Layer 2 of a small transformer language model trained on English Wikipedia (11 layers, counted from 0, width 96).
A neuron adds its activation times its output weights to the MLP's output. To switch it off is to set its activation to zero at one token and run the rest of the model.

Output weights of the MLP neurons that the questions are about. A number n stands for (n - 500) times 0.00098.
n12: 263,507,538,516,529,253,617,428,449,423,692,214,497,500,422,478,510,485,500,450,328,444,571,587,456,544,430,404,429,717,532,450,475,461,806,430,561,326,569,536,428,411,190,533,540,407,578,579,655,635,538,649,686,624,400,315,321,358,483,481,428,559,577,650,656,628,535,305,683,643,399,486,504,311,433,553,410,718,573,606,382,525,446,449,487,573,709,541,447,528,487,465,426,704,344,782
n101: 492,451,598,398,278,432,561,518,647,451,588,676,483,240,692,457,663,439,322,437,345,438,558,471,492,351,664,448,695,332,538,641,181,563,774,449,443,473,612,479,360,456,515,620,593,642,482,555,434,538,512,592,338,634,690,601,482,449,691,396,611,411,471,375,531,631,620,563,147,407,318,602,439,481,459,429,263,366,616,355,642,523,451,520,315,412,467,500,441,616,731,417,625,322,446,679
n122: 471,431,472,367,378,391,492,544,704,718,547,458,683,389,579,26,486,546,615,508,515,626,602,526,350,312,409,398,227,491,658,668,623,485,235,552,401,458,447,705,627,478,428,602,438,386,579,536,606,611,520,439,335,479,670,590,288,536,461,512,532,681,332,299,567,445,338,658,590,488,555,616,431,272,369,612,287,308,618,527,637,553,461,591,653,467,685,512,456,466,585,598,279,564,540,517
n175: 394,253,509,249,483,536,703,476,731,671,381,508,610,430,465,318,544,388,317,416,557,244,617,529,671,492,463,630,646,390,491,518,151,559,421,621,420,856,568,490,397,906,606,128,565,344,500,464,658,453,612,695,624,245,551,294,500,509,587,554,329,338,290,468,706,473,533,500,517,592,558,336,534,428,462,616,547,661,450,370,530,368,564,700,554,421,583,438,361,504,226,631,496,558,354,286
n179: 455,474,389,549,628,544,344,414,529,351,825,439,580,536,547,433,497,477,871,402,521,301,456,568,500,370,434,702,444,493,436,473,416,418,393,459,471,510,558,708,481,434,557,668,505,430,567,389,329,500,560,296,355,629,446,589,310,487,642,741,538,681,555,558,519,663,506,515,550,369,519,455,484,360,535,493,589,544,620,669,646,540,440,531,401,509,469,356,628,531,531,455,371,318,371,515
n194: 558,299,593,439,530,513,392,523,414,389,361,450,495,757,340,602,427,425,411,292,520,578,449,589,576,422,587,406,482,523,643,392,442,544,427,720,516,363,557,713,446,561,385,457,563,526,724,503,381,364,444,453,561,436,485,624,392,537,588,598,416,323,497,535,441,524,629,542,631,577,644,467,461,488,562,519,530,733,487,446,444,424,664,533,619,613,520,385,544,461,505,471,448,344,396,457
n200: 566,424,536,554,696,176,500,456,619,493,372,653,410,330,556,580,605,519,571,670,588,444,543,753,476,471,521,409,703,513,380,438,365,708,879,238,586,446,463,629,369,511,683,401,513,633,464,396,232,751,464,598,438,450,523,492,419,492,486,288,505,618,560,521,487,483,393,590,320,574,296,550,527,432,547,641,525,376,439,488,690,452,396,423,427,313,741,488,427,446,401,642,587,306,837,321
n201: 698,275,439,407,578,591,500,470,332,180,426,608,669,500,524,605,599,539,721,296,392,466,544,315,608,430,636,523,464,535,328,266,572,719,413,565,731,386,512,387,657,409,407,344,490,523,647,573,564,434,451,471,437,565,700,717,657,325,633,488,890,544,493,425,357,378,432,536,409,571,387,319,465,585,388,455,269,418,334,761,442,548,310,500,369,432,394,492,697,551,441,695,401,492,560,528
n202: 417,354,479,500,587,599,442,446,383,491,727,576,601,593,556,493,409,459,373,467,414,506,755,432,699,579,529,622,510,507,409,446,396,477,578,458,216,544,323,407,503,735,589,284,350,493,349,717,534,520,510,496,532,444,447,536,647,528,454,546,406,593,679,428,483,640,346,356,520,478,474,685,527,507,460,521,537,605,646,391,381,508,268,318,515,484,287,490,317,562,658,532,559,553,538,442
n256: 453,474,518,535,465,528,441,558,559,552,480,541,380,361,415,439,451,615,480,474,514,534,284,593,629,494,573,376,539,435,433,534,477,690,507,460,550,515,494,500,553,350,387,596,257,425,497,463,623,413,527,506,531,492,390,560,450,451,487,519,435,587,606,412,446,497,570,552,586,538,531,509,532,512,577,408,524,463,500,527,538,719,503,228,567,585,472,506,359,810,594,557,437,515,431,639
n272: 262,469,480,575,539,317,727,618,310,726,552,588,553,520,332,592,565,574,651,496,327,343,503,634,567,682,471,386,544,819,515,615,320,546,671,353,445,407,520,461,485,511,657,532,569,664,591,314,413,434,645,647,367,406,355,322,382,396,379,431,386,350,527,248,458,318,456,298,685,674,299,632,523,473,615,443,603,452,484,500,504,446,370,517,532,590,821,347,658,527,720,636,413,451,619,314
n281: 548,581,602,606,569,381,478,416,459,564,458,447,517,691,585,379,423,347,493,354,632,512,470,585,390,503,473,500,575,489,405,342,531,627,698,690,382,604,320,690,519,380,625,400,601,621,467,421,332,580,359,767,568,720,419,466,419,186,590,473,444,542,430,520,393,340,491,482,537,392,442,437,411,416,389,612,526,589,614,567,615,561,600,491,451,573,524,464,695,613,573,506,321,487,481,437
n300: 605,352,507,436,825,394,514,309,576,639,384,462,532,307,428,669,301,525,400,558,497,587,583,510,735,699,462,568,432,380,514,333,456,596,633,392,339,793,522,570,500,307,641,550,521,479,457,359,390,397,612,349,489,500,510,448,636,514,590,419,639,415,593,336,434,556,480,377,510,433,517,629,573,462,244,482,564,540,626,539,661,404,422,629,689,709,507,536,598,622,491,445,357,551,307,430
n328: 494,430,527,624,523,508,424,458,490,522,462,521,372,372,422,465,400,668,473,546,421,497,402,548,609,620,635,459,489,410,401,542,543,600,481,540,591,550,508,488,497,557,539,628,348,536,444,524,537,359,402,409,480,592,523,553,559,484,495,530,469,700,496,539,448,472,500,488,591,511,508,458,508,505,583,486,536,381,367,587,551,702,473,296,488,497,427,424,462,780,498,450,452,478,476,519
n372: 574,406,516,496,200,628,646,547,519,461,310,421,583,488,591,662,486,630,570,511,565,559,696,379,574,521,529,605,402,165,671,532,507,500,467,522,514,405,480,487,729,411,583,329,465,166,550,540,590,461,508,556,258,344,710,781,485,579,461,649,670,293,526,463,494,198,423,518,444,672,441,496,615,346,663,536,535,425,443,438,195,688,326,506,376,692,485,595,688,537,544,500,355,420,437,521
n376: 628,523,515,429,359,603,410,520,432,758,385,570,549,695,528,442,542,655,619,485,334,474,482,400,348,389,417,477,671,678,494,532,563,666,602,543,524,494,428,721,506,526,570,527,575,427,547,395,670,545,429,675,462,426,448,503,528,515,459,525,392,533,480,513,728,534,503,547,275,392,503,411,426,564,302,346,533,466,601,305,491,416,351,436,452,489,628,454,432,477,550,412,497,500,576,452

Each question names a token from some text and the token that comes next. It shows the activations a of the neurons there, in the order above. A number n stands for (n - 500) times 0.0059.

Then comes g, the gradient of the next token's log-probability with respect to the MLP's output, scaled to length 1. A neuron's effect is roughly proportional to its activation times (output weights . g). A number n stands for (n - 500) times 0.0011.

"F", then "or"
a: 491,481,497,474,473,473,485,485,487,918,475,508,486,904,472,471
g: 414,468,570,656,475,495,543,490,462,686,395,618,579,448,419,267,487,461,593,523,342,586,430,620,524,498,436,455,405,522,397,520,432,538,499,444,435,493,455,492,349,465,553,675,493,609,520,501,491,515,434,575,477,461,450,401,377,543,458,293,591,459,502,600,612,449,647,360,560,535,503,665,414,593,383,517,355,427,554,503,719,663,538,484,633,454,513,319,505,446,455,395,711,604,659,460
Which neuron, switched off, raises the next token's probability most? n272

" |", then " E"
a: 486,472,473,528,483,498,471,480,484,935,496,477,489,917,472,660
g: 559,401,488,529,346,390,433,428,438,678,520,528,503,324,526,586,438,681,589,348,567,543,462,551,532,432,531,422,700,611,452,609,509,487,474,571,539,548,448,425,408,547,537,723,506,501,519,616,611,538,601,645,527,392,411,437,571,532,489,543,325,472,558,520,703,408,532,457,432,547,358,394,497,352,403,360,570,479,537,330,369,573,356,485,492,474,637,575,498,383,629,480,327,611,484,594
Which neuron, switched off, lowers the next token's probability most? n376

"\"", then " was"
a: 480,474,489,481,530,475,541,496,481,908,493,483,478,930,498,523
g: 475,472,321,464,355,567,468,707,356,358,702,665,574,650,409,427,568,460,624,452,378,611,469,540,625,654,561,524,429,432,494,498,439,538,314,458,406,464,336,505,578,561,627,485,535,563,384,455,492,470,447,428,653,609,525,450,352,587,454,645,462,478,600,494,415,511,567,522,573,665,603,548,458,590,405,542,528,473,496,562,498,598,545,367,620,422,345,515,453,537,436,525,520,363,320,399
Which neuron, switched off, raises the next token's probability most? n200

"ou", then " and"
a: 481,497,487,482,613,472,498,472,474,912,497,520,474,887,559,596
g: 587,442,297,550,499,425,596,743,535,541,505,552,545,439,590,591,475,463,685,531,597,482,532,534,550,642,351,549,560,726,539,482,544,402,451,594,623,418,533,464,558,479,401,573,477,539,573,715,532,389,643,463,477,428,336,459,517,605,516,468,388,381,356,494,538,381,506,419,515,604,532,444,662,430,499,369,453,482,492,482,308,597,420,596,482,538,427,336,340,469,415,533,421,591,314,473
Which neuron, switched off, lowers the next token's probability most? n372

" released", then " the"
a: 494,571,475,478,473,474,482,491,544,919,498,475,481,912,472,522
g: 545,477,478,581,395,496,381,508,606,350,691,477,607,458,603,432,484,381,554,596,371,559,576,647,512,521,593,580,361,360,559,534,375,396,485,455,537,487,456,574,549,335,455,508,577,523,609,510,540,560,536,586,519,502,596,545,609,422,567,500,490,467,455,650,365,376,495,677,287,622,447,474,359,531,381,436,448,369,476,568,396,518,570,618,641,485,264,596,573,435,672,282,517,458,498,517
Which neuron, switched off, lowers the next token's probability most? n101

" Song", then " of"
a: 478,472,496,581,544,474,498,492,476,895,498,484,487,888,497,471
g: 396,422,595,538,612,627,496,466,663,588,595,434,585,548,381,386,384,343,594,529,604,506,468,600,535,413,389,585,215,550,254,527,372,570,631,477,398,476,484,320,521,490,555,533,383,531,497,481,553,586,524,335,538,622,628,444,481,502,625,458,544,596,578,507,491,554,582,603,506,503,369,584,651,545,436,446,583,625,479,413,406,498,402,594,328,516,434,606,540,442,530,453,299,530,453,532
Which neuron, switched off, raises the next token's probability most? n328

"ad", then " single"
a: 496,471,499,536,519,511,499,478,473,914,479,478,484,901,493,472
g: 561,494,609,550,340,582,431,432,538,417,498,277,685,500,544,591,415,434,410,270,487,563,443,532,584,571,574,456,440,670,451,359,475,604,363,685,475,336,563,482,449,251,526,641,590,494,415,529,500,519,477,538,458,554,525,488,485,463,609,443,403,566,446,558,407,631,556,402,352,314,564,320,686,641,562,494,530,651,512,566,633,552,549,566,479,464,459,566,417,513,563,474,473,470,524,490
Which neuron, switched off, raises the next token's probability most? n175

"g", then "="
a: 496,492,499,472,471,471,475,484,484,920,484,585,474,941,492,482
g: 598,557,601,498,633,496,430,511,498,525,588,392,535,390,624,758,453,521,570,475,754,561,444,418,557,393,576,592,488,474,593,533,475,403,490,461,398,550,470,545,382,358,378,267,476,389,523,463,364,604,453,559,611,571,502,572,550,522,450,434,585,346,612,425,389,601,378,582,563,492,307,504,484,362,619,345,603,389,503,670,481,622,535,615,551,443,499,396,633,498,475,428,425,478,487,418
Which neuron, switched off, lowers the next token's probability most? n281

"{", then "R"
a: 473,493,477,551,482,570,491,483,520,944,476,484,531,863,479,486
g: 598,539,539,476,482,363,445,468,404,590,414,496,554,535,438,692,518,497,466,531,533,503,370,298,501,522,445,622,598,633,308,431,549,329,562,602,562,530,494,401,403,218,518,545,536,472,501,517,672,397,536,467,558,419,549,592,529,416,519,537,555,503,558,437,437,550,517,502,431,571,537,310,483,723,559,419,494,513,391,569,452,582,395,734,524,295,650,550,328,505,486,513,658,506,565,460
Which neuron, switched off, lowers the next token's probability most? n122

" single", then ","
a: 478,475,472,489,488,572,498,503,505,892,498,471,492,894,629,546
g: 515,511,516,512,459,417,441,668,496,507,552,655,734,402,566,546,465,624,688,498,636,484,386,444,459,552,675,418,440,442,490,691,416,415,413,476,476,466,372,543,641,504,458,439,632,476,555,546,531,458,557,376,430,560,601,643,621,587,514,366,306,414,396,371,600,510,522,561,504,438,338,602,548,511,487,343,465,502,470,387,599,436,411,738,470,445,531,481,513,389,352,511,452,535,335,569
Which neuron, switched off, lowers the next token's probability most? n372

" fun", then "ction"
a: 483,473,474,473,486,613,471,577,510,866,485,542,477,879,472,496
g: 627,639,621,418,561,511,505,363,493,383,405,540,516,489,567,374,703,560,487,397,595,494,588,373,520,430,502,592,546,523,647,442,674,653,380,437,514,580,529,458,360,537,530,363,503,619,581,631,440,440,506,498,576,453,555,508,599,443,413,419,583,598,688,361,514,436,438,461,419,550,511,321,446,381,493,632,398,379,612,451,383,435,411,448,530,516,429,480,397,558,380,806,571,456,503,415
Which neuron, switched off, lowers the next token's probability most? n201

"op", then "ies"
a: 471,495,499,493,495,473,496,483,476,942,479,495,555,900,471,472
g: 517,517,374,463,372,410,496,507,364,368,479,519,379,501,469,469,391,594,543,390,615,547,637,604,456,502,509,502,359,527,593,393,436,570,553,485,470,517,647,568,408,489,558,407,437,514,451,479,578,529,390,632,543,411,524,457,590,685,594,469,539,441,503,464,585,295,556,710,633,523,514,476,523,301,518,523,342,646,452,375,445,326,488,526,609,527,343,588,573,764,606,653,490,530,346,509
Which neuron, switched off, lowers the next token's probability most? n256

"b", then "ig"
a: 495,483,500,471,490,482,495,490,487,954,509,571,537,900,476,498
g: 463,560,452,498,459,545,423,510,384,445,533,466,338,399,635,704,469,441,547,534,361,496,386,761,572,462,505,584,341,638,526,548,457,398,548,407,507,544,372,448,497,423,808,425,489,530,411,518,401,499,421,391,509,342,537,595,647,400,524,464,598,479,500,689,400,652,483,564,587,625,610,451,398,326,561,508,422,518,443,454,538,569,462,515,578,382,474,620,396,519,639,492,467,616,450,518
Which neuron, switched off, lowers the next token's probability most? n328

"oot", then "h"
a: 472,473,499,504,633,497,490,472,472,937,493,472,485,882,472,503
g: 551,470,670,673,533,446,469,346,408,528,577,395,617,492,540,555,525,509,459,530,406,333,472,480,546,353,514,534,393,437,416,604,525,482,533,613,531,600,466,427,482,43,492,490,577,460,561,622,487,562,588,440,557,613,456,610,580,399,572,461,473,403,418,522,503,507,451,510,442,517,393,455,482,630,609,442,589,551,396,505,496,447,638,742,493,458,611,512,462,351,519,412,603,366,483,593
Which neuron, switched off, raises the next token's probability most? n256

"u", then "et"
a: 476,495,499,505,500,475,499,535,477,945,476,646,480,893,666,507
g: 422,453,288,422,654,576,462,468,303,536,527,480,753,413,460,563,400,477,457,693,412,430,550,449,486,486,535,481,518,479,521,443,582,478,506,429,608,556,386,593,498,384,529,589,633,458,594,471,637,357,496,569,462,411,566,453,425,369,557,538,302,662,415,552,396,508,607,444,509,465,378,388,357,452,448,428,583,624,578,411,433,616,614,639,568,605,522,592,578,521,478,635,678,410,510,360
Which neuron, switched off, raises the next token's probability most? n256

"h", then " fun"
a: 483,480,500,473,523,483,477,493,474,934,480,559,495,923,486,471
g: 542,588,461,331,640,469,507,719,297,455,552,441,479,419,459,607,457,439,508,611,365,463,390,435,676,531,275,357,480,535,386,527,493,563,440,513,702,455,522,438,397,601,540,599,345,435,439,603,479,386,434,541,532,588,527,439,520,428,516,529,656,506,547,429,461,547,499,582,320,393,506,517,673,322,476,526,588,560,426,577,594,646,578,610,452,585,497,574,633,482,360,378,610,427,509,551
Which neuron, switched off, raises the next token's probability most? n281

"g", then "est"
a: 494,487,499,474,473,472,478,484,484,921,490,589,473,931,484,495
g: 520,447,565,467,496,686,573,591,307,455,531,508,419,594,611,524,635,628,373,461,523,456,556,265,518,454,408,599,579,649,594,579,557,614,509,306,479,481,528,448,528,610,608,424,647,478,547,495,391,449,418,572,404,498,644,466,697,418,318,483,494,484,452,603,515,531,540,308,621,502,384,493,503,380,580,472,493,524,540,397,385,602,592,290,512,474,456,439,461,578,462,565,386,592,294,509
Which neuron, switched off, lowers the next token's probability most? n328

" Paul", then "ina"
a: 496,472,498,495,472,474,493,489,489,897,471,479,498,901,541,479
g: 459,545,551,593,361,582,665,398,447,546,548,443,314,479,539,507,474,455,529,463,571,723,596,404,456,205,485,478,474,436,425,475,471,507,497,382,404,485,581,520,474,484,434,370,547,524,606,467,586,563,682,414,458,541,517,615,467,337,618,653,448,630,542,613,523,512,460,529,551,483,328,574,382,492,499,384,616,504,561,553,589,498,256,575,449,549,240,456,535,543,591,677,482,575,507,464
Which neuron, switched off, lowers the next token's probability most? n256

"gr", then "ation"
a: 471,497,500,471,477,483,485,492,479,917,632,670,483,925,473,474
g: 551,444,491,554,361,456,483,481,516,506,428,515,495,545,456,512,473,641,528,609,583,465,515,482,387,491,405,486,586,692,479,633,482,395,569,570,559,521,557,435,331,543,319,428,431,611,504,526,365,577,615,469,506,437,624,440,457,469,583,411,512,517,546,502,478,514,751,377,487,436,432,561,626,593,563,291,664,597,436,404,357,537,421,549,600,459,395,301,557,542,669,505,201,635,581,421
Which neuron, switched off, lowers the next token's probability most? n272

"n", then "}"
a: 496,487,499,485,486,483,476,488,472,942,475,558,483,885,484,490
g: 643,526,336,517,460,485,499,551,521,565,589,565,497,448,564,424,607,331,523,587,593,608,340,481,445,418,560,514,494,605,502,440,397,661,466,437,536,514,662,578,359,338,566,538,556,512,506,500,436,570,515,455,505,685,343,487,606,436,644,369,578,639,381,413,482,500,534,357,432,572,493,473,556,407,571,507,470,495,310,616,525,375,380,750,270,396,409,410,493,421,469,511,626,611,585,565
Which neuron, switched off, raises the next token's probability most? n256

"ed", then " ("
a: 499,475,498,509,520,505,476,479,473,944,492,479,475,929,485,471
g: 452,520,555,366,475,409,588,534,591,456,536,393,505,484,599,449,383,347,584,539,534,555,429,530,742,612,486,390,485,575,507,504,541,499,576,435,404,446,422,460,632,833,580,529,306,634,372,506,360,443,381,547,514,460,606,329,387,629,461,605,488,628,543,421,635,507,522,304,422,458,584,678,620,433,416,471,527,603,580,478,505,664,480,457,472,420,395,507,543,470,418,454,416,507,460,503
Which neuron, switched off, raises the next token's probability most? n202

"(", then "n"
a: 483,475,471,479,471,581,475,481,512,910,479,474,480,866,489,480
g: 607,513,552,701,548,350,496,569,348,546,416,580,317,411,394,570,441,350,495,391,471,456,536,515,408,597,491,480,437,401,539,475,358,441,437,557,499,492,670,485,492,401,415,557,633,408,598,542,494,745,558,665,522,547,350,502,509,337,487,578,464,431,430,593,521,344,526,474,497,503,510,579,499,447,655,441,623,539,421,447,401,320,682,607,625,602,586,313,621,501,452,495,608,494,600,472
Which neuron, switched off, lowers the next token's probability most? n194

"}", then ")"
a: 496,473,485,523,497,487,472,496,488,943,475,504,491,895,484,519
g: 456,442,593,676,464,518,584,539,655,357,566,524,698,505,629,454,423,327,475,656,461,475,520,643,520,382,363,526,511,495,578,333,347,408,497,538,522,537,397,566,458,485,465,433,532,407,575,492,487,572,749,421,427,634,554,494,544,448,572,479,354,391,459,373,583,496,506,542,564,385,492,512,447,530,544,343,493,531,344,595,531,256,576,638,399,484,627,587,351,438,493,575,612,620,529,414
Which neuron, switched off, raises the next token's probability most? n328

" singer", then " |"
a: 481,500,493,489,505,477,475,476,506,905,499,471,499,895,511,473
g: 607,693,532,426,428,424,588,561,512,562,493,486,561,425,619,487,542,589,706,503,429,386,311,389,484,398,381,468,498,384,596,511,613,480,483,481,432,623,635,500,471,641,437,559,427,420,364,519,609,610,622,532,552,463,611,478,555,428,440,500,557,623,415,459,435,281,454,553,381,270,253,429,567,503,557,475,611,468,432,532,599,588,557,434,519,553,546,436,555,268,467,506,456,592,656,548
Which neuron, switched off, lowers the next token's probability most? n194

"_{", then "ij"
a: 474,497,478,628,481,593,484,479,496,924,472,471,473,834,478,477
g: 501,488,513,542,476,473,484,505,516,556,490,568,453,684,453,473,469,455,468,572,553,425,341,607,494,417,553,555,559,569,434,453,464,371,597,484,448,503,553,579,526,133,496,488,527,371,679,517,458,379,712,543,466,357,521,599,482,352,690,296,525,479,471,620,451,605,548,537,499,519,246,389,542,546,557,476,569,610,480,391,409,493,507,688,555,401,524,477,453,475,385,565,607,475,690,548
Which neuron, switched off, lowers the next token's probability most? n194